Layer 13 of a small transformer language model trained on English Wikipedia (16 layers, counted from 0, width 128).
A neuron's activation on a vector x is SiLU(gate . x) times (in . x), where the dot is the dot product.

Input weights of the MLP neurons that the questions are about. A number n stands for n times 0.00075.
n23 gate: -58 -129 291 15 -53 362 -19 -11 -108 20 -141 -31 195 -52 -11 231 160 33 -212 196 -179 -30 -99 6 68 -24 -38 -94 -83 21 -28 -156 -161 189 120 102 -48 4 -34 -144 107 80 -140 -305 232 152 12 -23 -146 113 -89 -85 -73 173 220 -121 -32 108 -110 8 64 232 57 86 -26 -133 -25 111 144 -18 -137 4 -103 104 88 -164 82 221 -260 -16 62 -156 0 -22 -11 37 -21 -30 98 141 104 -97 -107 -125 47 -60 -11 -77 16 -135 -140 8 332 91 161 176 75 4 47 -4 62 110 83 -40 -54 328 -54 -240 33 -89 -19 -195 32 -120 -152 151 -39 -140
n80 gate: 17 -156 -13 -45 -59 161 107 -38 -133 45 -179 -107 9 233 -36 -270 -26 165 18 -146 -119 -44 -202 -167 -27 40 344 -54 -66 103 96 -22 -22 112 -4 55 151 -49 -136 8 -136 59 -71 -63 90 142 0 65 223 -307 -158 -52 183 104 -62 8 -133 50 17 102 45 -22 -41 127 -38 268 117 -101 299 -85 -100 -147 -42 -16 -137 -20 260 356 -220 44 4 17 -293 53 -255 121 -31 -37 70 -99 -58 -76 13 0 52 189 76 257 35 -106 -151 -205 -146 -110 -64 -14 235 56 -116 336 125 -41 21 -26 158 -67 210 -196 265 157 154 123 -204 319 69 -95 -13 -135
n83 gate: -149 -13 -29 147 35 -69 12 44 -17 108 -288 111 125 56 0 -105 134 -143 -142 32 30 -48 35 36 -43 255 169 145 101 -26 29 73 22 -95 -8 49 -86 -40 -4 -36 29 166 -129 215 -75 -141 4 -71 21 -85 -76 -118 188 -181 -8 -55 -180 224 -77 -13 95 188 208 111 -157 3 -136 -211 83 -351 8 44 77 -127 251 -103 -67 144 270 247 -79 98 -51 278 147 68 230 67 -88 -156 214 -396 -55 134 -178 198 94 256 -301 81 34 -268 66 110 -123 3 4 50 29 90 -170 -52 121 17 70 26 132 -45 -98 -231 -58 71 -72 56 -264 -4 -29 -189
n117 gate: 169 174 318 16 146 -158 -127 -24 -68 158 -107 -167 287 -64 27 -4 220 233 -47 4 -13 71 -211 -75 -119 -176 -96 40 80 -89 -163 259 -382 -78 195 109 -31 -102 -8 -64 -45 202 -68 21 30 115 17 -145 -74 -4 -26 -43 82 -73 162 -48 51 52 0 -4 86 111 69 -231 -68 -17 101 -46 33 213 -4 -28 271 280 -59 -23 66 193 -136 38 8 -24 -244 -93 203 -167 38 -252 -54 -9 170 -111 131 -66 59 0 -65 285 -206 -106 -37 -62 -250 -157 -245 -54 -102 0 62 93 198 91 -192 198 57 23 -53 -109 -23 79 -127 24 -143 204 70 30 300 90
n148 gate: 49 -46 246 -25 -39 -98 -11 62 23 24 -63 -30 15 -55 266 -38 -84 -137 137 -51 0 79 -123 -194 -35 319 -140 11 -31 117 -218 117 177 105 -175 30 -82 119 201 -7 -246 -144 332 -110 -93 -152 221 -11 -139 -69 10 12 -85 155 80 -104 43 -142 244 -12 -24 121 4 167 -124 62 -142 8 -53 -203 53 -128 -33 76 -35 -111 182 0 -46 -46 -121 192 122 118 -15 157 -3 32 -19 -134 82 -119 -240 -27 -116 -29 -74 36 177 -108 34 -50 -158 33 19 143 12 -75 83 -18 83 -87 18 127 79 155 -349 24 -25 -235 210 43 -138 -35 120 52 -57 50
n151 gate: -22 -134 52 -46 -140 177 96 249 69 116 -131 312 -52 -301 -66 -94 37 -164 -196 97 -65 35 174 -164 8 66 58 144 -211 -95 72 329 -23 11 97 -76 228 103 -22 0 117 7 192 123 -189 80 -180 209 22 -92 139 -21 53 13 36 49 -12 11 -208 11 73 123 -109 -137 65 24 -129 151 11 119 -110 51 33 -25 107 -123 49 19 172 126 -186 4 29 137 -29 50 -41 -107 -113 -81 46 -303 19 120 -33 -51 -66 -66 -193 -91 224 4 63 -36 -140 -12 -119 74 -163 237 156 27 -22 -148 107 -74 111 47 -81 53 -4 159 95 -15 -43 20 -30 162
n307 gate: -207 -194 64 -62 -173 181 -53 45 24 -57 129 41 125 -240 43 -51 158 -22 -309 -31 -433 -89 -24 -225 94 -77 -22 -54 121 4 -144 327 76 179 71 22 -13 -9 371 22 68 94 152 95 79 208 195 245 -192 -258 76 -190 130 160 -44 106 0 199 -158 147 91 -133 14 326 -254 143 39 0 383 -151 17 98 -54 -57 0 -169 -125 131 -74 179 96 -460 52 -121 63 102 4 -4 -126 0 -275 43 -14 -5 -79 -40 -108 -197 33 -198 -83 70 142 -193 -36 292 74 0 83 17 32 140 80 -230 -59 -4 -78 17 174 79 82 122 -59 -199 -93 338 -37 -65
n316 gate: -283 92 -192 -21 182 -122 117 -68 76 -208 -23 -215 259 21 143 93 -57 29 27 131 -241 -183 -74 55 -54 -181 -76 102 18 81 110 76 77 230 227 -111 -62 -79 167 -276 47 200 -89 -185 -24 -372 -84 241 -151 -89 119 -109 -242 8 117 31 90 -394 94 -139 172 -144 -41 96 194 7 180 36 96 -20 65 254 -94 -13 -18 -204 -254 4 -25 -31 -48 -235 137 -37 -133 -97 170 17 -106 -45 90 -97 -197 -184 170 30 -243 -191 249 89 4 -31 -221 -94 -146 165 14 178 -31 49 -9 37 -207 111 -47 95 -9 155 -33 -138 69 33 -83 314 -14 14 70 103
n23 in: -4 56 -108 32 -186 -104 64 -137 115 220 -31 -184 101 244 -28 -113 71 28 -73 187 133 185 -60 -149 72 -73 -25 79 -207 -11 -147 -168 58 259 -197 250 207 280 -77 -224 -7 25 -138 -23 -7 -267 -101 -172 -11 229 27 30 0 -3 -103 7 -61 -136 0 34 4 -184 -82 164 -47 15 -63 -64 160 -112 -24 188 4 28 72 -48 -97 144 -7 15 -33 -91 -42 -14 33 90 -291 -167 26 46 54 -83 -168 19 -89 -134 -95 -8 42 103 -7 124 -11 -145 -114 156 32 133 -26 -21 33 0 -11 -247 103 14 -111 85 63 -53 177 -138 47 69 296 -35 67 -218
n80 in: 182 -56 -44 27 54 173 49 254 -57 -243 -41 208 -68 96 100 160 -80 155 29 -81 122 3 -61 94 28 -309 -127 100 105 -132 36 -24 292 51 -164 23 -322 49 8 127 -243 -81 193 -378 -191 -4 -16 -127 -63 34 101 -183 -108 -120 27 123 -16 103 35 -164 -210 262 -17 62 46 -91 111 -109 -179 -93 37 -62 117 30 -77 -22 108 -89 157 -57 -44 16 -31 22 -16 99 -65 -76 -128 -210 -90 26 -20 251 140 -8 132 25 -202 -4 271 -12 -43 97 -39 101 -42 -4 -99 100 -67 96 -23 292 -35 -36 -59 -177 -109 -182 -95 -166 206 110 67 112 88 -176
n83 in: -42 -66 -8 -173 -88 -92 -26 145 119 -135 107 83 -197 -96 -47 124 -39 -4 202 -34 -4 -233 -121 -48 -4 84 -265 123 -31 -36 -202 -134 -60 126 -118 67 123 0 34 71 95 60 187 159 -129 32 112 -19 -152 -12 -232 -103 -47 -62 59 102 -143 92 180 368 -127 8 -164 14 -30 101 -72 12 69 58 21 -265 11 88 32 -49 -35 47 -174 71 -107 -177 291 69 -159 126 -10 95 0 52 -123 68 -8 -73 81 -104 135 100 286 16 266 8 103 -71 -178 -85 41 -252 188 14 84 -89 71 12 125 -140 -46 -70 138 81 -126 113 -56 67 159 238 19 254
n117 in: -64 60 -32 38 -180 -133 27 -128 -112 100 -416 59 53 -19 15 -251 24 -176 -178 70 -135 81 55 -89 181 -63 -90 31 53 109 -191 33 -50 -124 70 -86 -57 -184 -51 -82 151 43 8 54 171 116 16 145 -127 130 -73 78 79 0 220 -167 -161 108 0 62 46 -79 222 -229 47 -89 -23 -155 89 109 15 238 43 -58 124 63 274 123 19 33 -100 -43 108 68 -32 -58 179 119 101 200 194 33 107 12 -120 -43 83 -147 -151 78 -58 8 403 -90 -293 169 43 -212 233 -68 56 -105 -93 -82 -103 -150 20 -18 -197 -81 -116 53 259 21 -264 -101 -243 30
n148 in: 51 33 -66 165 61 11 35 -57 -211 141 -125 98 -26 -141 -357 -289 177 4 -155 -103 -97 -11 -6 -127 79 -38 57 21 245 227 -70 162 -61 -117 -74 -89 -121 70 220 68 137 -14 -61 -95 -186 203 63 -99 -316 20 3 128 -48 -10 -77 104 132 35 -72 234 42 -38 -226 -165 -120 -60 21 -309 59 269 3 -128 111 60 30 67 81 93 -197 38 26 -18 -10 41 -148 -191 10 14 74 -160 94 -44 -30 55 85 -57 -61 57 -164 37 86 37 142 43 43 -78 -192 55 -22 -21 194 65 -96 0 87 0 11 -97 94 130 98 -45 -33 143 97 -50 -140 38
n151 in: -71 128 -21 -31 -163 -7 119 34 44 48 -11 32 -75 -41 47 -143 -68 -17 157 10 58 -50 -42 -22 -4 107 -31 65 -140 -99 -47 146 41 25 55 38 47 -129 157 69 14 -83 41 162 -116 -310 46 -171 -151 -126 214 -66 60 -183 -44 -9 0 106 160 44 18 40 -4 -62 182 215 -120 108 -85 -13 -69 -151 -17 7 51 -16 -157 -4 47 113 -18 312 6 170 38 171 226 264 -18 -155 121 20 -87 249 -170 -17 -10 170 40 116 -35 -29 28 -42 -11 -134 -129 32 -78 57 128 -231 113 159 28 -155 -109 -23 -74 -3 162 -81 110 58 -275 -201 -258 -101
n307 in: -85 241 308 -25 -152 53 -62 62 233 -31 -173 30 52 25 32 30 17 82 -234 274 -79 23 0 -10 26 53 46 -129 39 -3 78 0 -182 115 247 -96 -4 53 143 29 42 -284 196 -93 -31 26 -73 -159 -238 51 -125 -184 -193 61 238 133 -141 41 314 -84 -431 -44 268 39 277 -35 124 -31 82 -121 -12 245 -75 -33 -44 59 30 -26 -89 57 -231 -184 -82 -28 76 -78 19 4 -143 27 -62 63 13 13 -71 245 17 -130 -240 79 169 95 -34 21 313 173 160 55 -21 129 -107 63 -174 -477 -157 8 47 222 45 70 -4 -57 -121 -172 168 67 -112 89
n316 in: -345 -174 -132 87 -99 -73 103 -76 127 128 64 110 8 -24 77 17 87 99 -106 -128 236 -80 39 49 -207 9 -48 60 -180 -99 -117 195 -26 -49 111 64 70 -138 -73 28 256 93 -225 -333 -64 237 -112 203 135 36 -241 -307 -66 -44 28 154 -26 -83 -133 -149 94 157 233 -117 -187 -169 -27 -21 124 -31 260 72 -121 32 -38 -8 4 189 -101 110 296 -234 57 62 -175 -79 11 -98 304 -17 93 180 -72 -162 12 -124 4 -164 50 21 130 -75 8 -141 -69 31 185 193 177 23 -33 13 0 -110 49 37 147 -233 70 51 111 -137 -15 136 -26 221 -216 12

Each question shows a token from some text and the vector x that enters the MLP there. A number n stands for n times 0.014.

"u": 41 33 -2 115 -66 67 43 68 35 10 -47 -105 -29 -80 -25 19 -10 20 53 -47 17 37 89 -91 71 90 -52 -1 79 -71 -11 -6 43 41 -53 -39 -54 32 5 152 -8 -95 -97 84 -66 -68 26 33 145 39 -36 -52 -140 55 -131 171 20 0 116 58 27 50 -82 152 -1 57 62 36 14 -76 -46 43 49 -13 -48 -54 -43 26 -86 -111 -101 45 -119 28 -53 106 -65 -87 1 -70 14 -8 69 -69 115 46 15 39 -33 -42 30 82 65 -47 -120 -228 -74 -37 -42 52 19 81 23 87 -73 -213 65 -26 -16 -60 54 -40 -34 -19 12 47 103 99
Which neuron lights up most? n80

"z": -6 -17 -71 -34 -11 -26 -11 -35 3 45 -71 -81 113 -23 -23 -37 -38 -70 -42 -26 36 22 175 11 26 55 -10 -98 48 -23 -74 133 26 14 -47 63 63 -34 97 58 113 -22 51 -90 -113 34 -81 -67 -64 49 0 6 134 6 226 9 64 -66 -144 -18 -15 56 43 -12 -68 76 6 -50 27 191 -138 49 17 29 23 44 74 49 24 14 -51 -68 -22 -22 -70 91 -4 -4 -71 6 14 107 45 -46 49 -56 -52 31 -23 86 24 138 -1 -27 3 -205 30 28 -39 -20 -48 34 -49 38 -54 -297 -146 41 -19 -9 26 60 99 -57 14 10 -24 -38
Which neuron lights up most? n117

"nd": -31 12 6 98 -19 -62 -9 -72 2 13 -23 2 -3 -126 -49 -6 38 -8 23 4 -23 69 -48 -17 -44 36 -20 -63 10 -36 -21 26 -58 -56 69 131 9 21 69 -184 -1 14 -73 115 -29 15 -48 -23 133 40 -93 30 -67 18 50 76 -28 -120 124 -24 -104 -12 20 -28 91 59 -99 -12 -24 -75 46 129 -20 30 -23 -59 -26 -56 152 49 77 179 149 -38 -43 -95 27 -24 -207 -16 -26 55 15 -32 59 54 -6 55 75 -130 67 103 46 -22 -51 23 19 -93 -58 -94 -34 54 -81 141 -29 -232 51 -91 29 79 37 87 -4 -67 26 -38 58 139
Which neuron lights up most? n80

",": 11 -39 -95 70 -4 -10 24 -29 28 -36 67 -106 19 -54 -163 -54 -78 40 83 -31 85 -39 274 118 30 43 -22 -26 -25 126 -68 90 117 4 -91 61 -35 -53 -27 174 21 -56 48 -85 -143 36 40 -42 51 123 63 192 -59 -25 49 -11 17 30 -10 12 -1 9 11 -74 -78 -45 -24 -50 33 70 14 -7 8 -43 25 64 38 16 -12 -25 -41 -23 -136 115 20 62 -113 -55 -39 -16 -27 -23 -117 10 -223 5 -66 5 -25 103 174 34 20 -87 -82 -89 20 -65 1 57 -10 15 40 -14 0 20 -2 34 -60 84 97 7 -70 -33 72 -63 -60 -15
Which neuron lights up most? n148

"-": -32 -37 -110 133 22 38 34 22 10 73 43 32 -17 -102 -122 -119 -94 47 11 29 36 15 50 9 -50 75 -8 5 8 108 31 101 10 29 -134 25 1 -41 48 134 -65 -111 -28 -15 -18 -65 -69 -23 -37 97 -73 11 62 -73 27 216 -103 49 54 -18 -18 -39 110 -6 9 108 161 -91 -52 140 -80 54 45 1 -26 4 44 27 -9 -4 -96 -118 -116 18 -60 31 34 -76 101 -58 9 30 58 -27 -11 -22 0 22 -149 48 2 102 55 65 34 -233 -13 87 -143 7 -80 -24 29 -108 3 -35 -23 -22 -9 4 2 35 -140 -45 121 48 85 64
Which neuron lights up most? n80

"g": 42 -33 -32 111 -90 -45 14 -78 -29 23 -85 -16 8 -163 -98 -6 -19 -8 -6 -61 39 39 -108 69 39 75 10 -37 -4 -27 82 62 68 -49 -27 -49 -2 -48 39 97 28 -47 -51 21 -5 129 -5 -72 -131 -22 -33 -66 14 19 127 20 69 -154 -14 71 148 25 15 -147 79 99 3 -11 -52 133 78 5 147 -104 48 89 113 -16 -65 -73 2 82 15 24 -9 -7 32 -8 -142 67 -51 -73 27 28 9 -2 52 -105 28 73 -54 1 32 -85 -51 -154 -82 -30 68 -39 -103 185 -103 -56 -55 -100 110 49 -49 43 28 82 59 -99 -34 97 87 107
Which two neurons fire most, strongest first? n117, n23

" 2003": 33 4 -56 60 -28 -145 11 19 104 -24 -21 -62 3 101 -104 67 22 130 41 38 78 -60 95 131 -20 1 14 -8 -101 46 -164 98 -101 62 -26 -99 4 -39 -54 41 70 13 41 -25 -4 20 47 -65 -35 45 -53 99 -71 -63 -6 75 -43 14 -42 28 -88 60 -16 -57 -52 39 -6 33 -16 -58 -37 -27 112 36 -94 -6 -90 38 24 1 -140 -78 106 106 16 -90 54 43 48 41 44 63 -13 50 75 -48 -65 -141 0 -8 10 61 11 -148 -142 -219 -13 127 20 -14 -109 49 91 143 -25 -43 -80 165 15 18 149 -44 0 0 79 -70 37 -66
The most active neuron and its activation: n316, at about 0.71

" who": 15 -41 57 74 11 2 1 -54 77 -23 27 -26 29 58 62 17 -9 45 -61 -40 -29 -45 89 248 -2 36 -4 -41 -40 350 21 15 -22 -109 55 84 -139 -115 60 -2 -80 98 -8 -64 11 -36 -4 22 -24 181 -23 -27 -17 29 2 -99 44 21 -38 -49 -62 25 -90 140 -13 4 -9 40 -26 143 49 33 46 2 -106 41 39 -77 -28 -2 2 -73 -109 59 21 -18 10 -97 -51 26 -59 113 59 -8 39 55 35 -58 -101 -5 -175 59 39 -17 -12 -118 -85 5 51 -97 -52 -3 -34 -67 43 -112 2 5 20 32 -80 80 -32 22 75 -75 44 -82
Which neuron lights up most? n83

"n": 21 -114 -10 -139 -16 -30 -30 98 -43 14 -11 -12 -81 1 -80 104 -43 103 -20 7 56 126 4 38 113 62 -91 -14 95 -36 -33 -41 98 3 -38 13 -66 73 52 138 58 25 0 22 -95 68 -5 -105 61 91 -166 33 -124 -141 192 94 30 -64 34 8 -8 17 19 -79 -4 69 88 -78 -59 -11 -21 -80 -15 -19 89 27 28 40 126 95 78 9 69 158 -58 14 -83 93 24 -152 87 -28 -41 -75 14 23 59 -50 104 -62 10 58 25 15 36 -150 -61 38 28 36 -111 -9 29 -7 -109 -73 74 -40 -44 -32 -125 74 -101 -33 -91 -4 -67 -56
Which neuron lights up most? n83

"re": -8 -14 -79 -12 -44 -45 -87 4 -19 3 102 -119 -55 -100 4 43 -131 71 115 67 44 -51 53 91 14 63 21 98 11 -4 -121 76 82 -36 -52 -32 -1 -117 157 56 -56 -13 -112 27 -79 -177 10 -100 -53 23 62 -17 49 -19 -41 125 -43 4 80 46 -45 97 -56 -35 119 24 15 -103 -29 87 -28 -65 95 -34 4 -49 12 30 66 67 -145 74 48 -61 31 -62 -13 27 58 -17 -1 118 62 -125 101 -34 -92 -5 4 -11 80 128 62 -27 18 -191 -88 -92 51 -70 -4 -25 33 98 65 -79 22 -70 -112 -1 25 117 29 138 -54 -47 4 94
Which neuron lights up most? n307

"y": -67 47 20 4 -42 -20 33 -94 13 30 -46 -70 -52 -39 33 -102 -25 12 27 -67 -13 -76 171 128 -3 -26 -113 -15 134 246 -57 1 10 -46 -19 -34 55 15 88 67 -55 -182 -13 -14 -47 46 -19 -80 -8 -54 -6 24 66 -14 56 46 -138 -48 95 2 2 8 -25 -7 -26 56 -2 -41 -51 37 5 -30 109 78 -66 7 129 -92 66 5 37 26 101 -27 -26 19 61 12 -135 17 55 -23 88 46 92 -13 -56 -48 -13 117 77 20 15 1 -84 -266 72 21 116 -23 -200 -31 -49 56 11 -56 50 26 -87 7 125 85 0 -90 29 -66 42 -59
Which two neurons fire most, strongest first? n148, n316

"R": -28 5 -85 114 33 61 -89 -33 98 10 -83 19 -15 11 -46 65 -27 18 -42 -114 95 169 48 -162 70 15 -23 -137 -16 105 -35 175 -11 -56 -18 -51 -21 -12 39 115 51 -119 -93 -30 -71 43 18 -58 -61 154 67 -145 -23 -34 89 143 17 -62 -39 -23 -25 53 135 -45 66 65 31 32 -115 -33 13 121 -61 -48 59 -2 -64 45 12 -40 -89 -65 -78 6 18 86 -67 -107 -12 -30 26 54 -7 0 68 -55 -64 8 33 63 77 77 31 52 2 -218 -23 74 -8 -81 -31 -71 121 59 47 -177 -60 6 9 21 38 85 -22 -16 31 -23 -27 59
Which two neurons fire most, strongest first? n151, n83

"ro": -40 -33 76 24 -5 148 8 35 -30 36 -68 -44 -77 -40 93 97 -114 40 38 -68 -13 226 -27 -65 98 84 -93 54 2 48 0 5 -57 -69 -104 -7 34 -51 -61 30 69 10 -19 48 -90 -19 34 85 22 69 -45 -50 -40 -10 -128 87 46 -97 32 -19 1 0 -154 40 24 -42 42 94 -59 21 -91 -15 -51 -12 38 -94 38 -81 -44 16 -54 30 -104 45 21 -57 54 44 80 -98 -10 118 72 -21 220 -64 4 -68 89 -55 29 -83 5 52 53 -300 9 62 -53 17 -14 20 63 -15 53 -120 -4 -62 -52 1 -57 66 108 42 75 47 -37 81
The most active neuron and its activation: n117, at about 0.47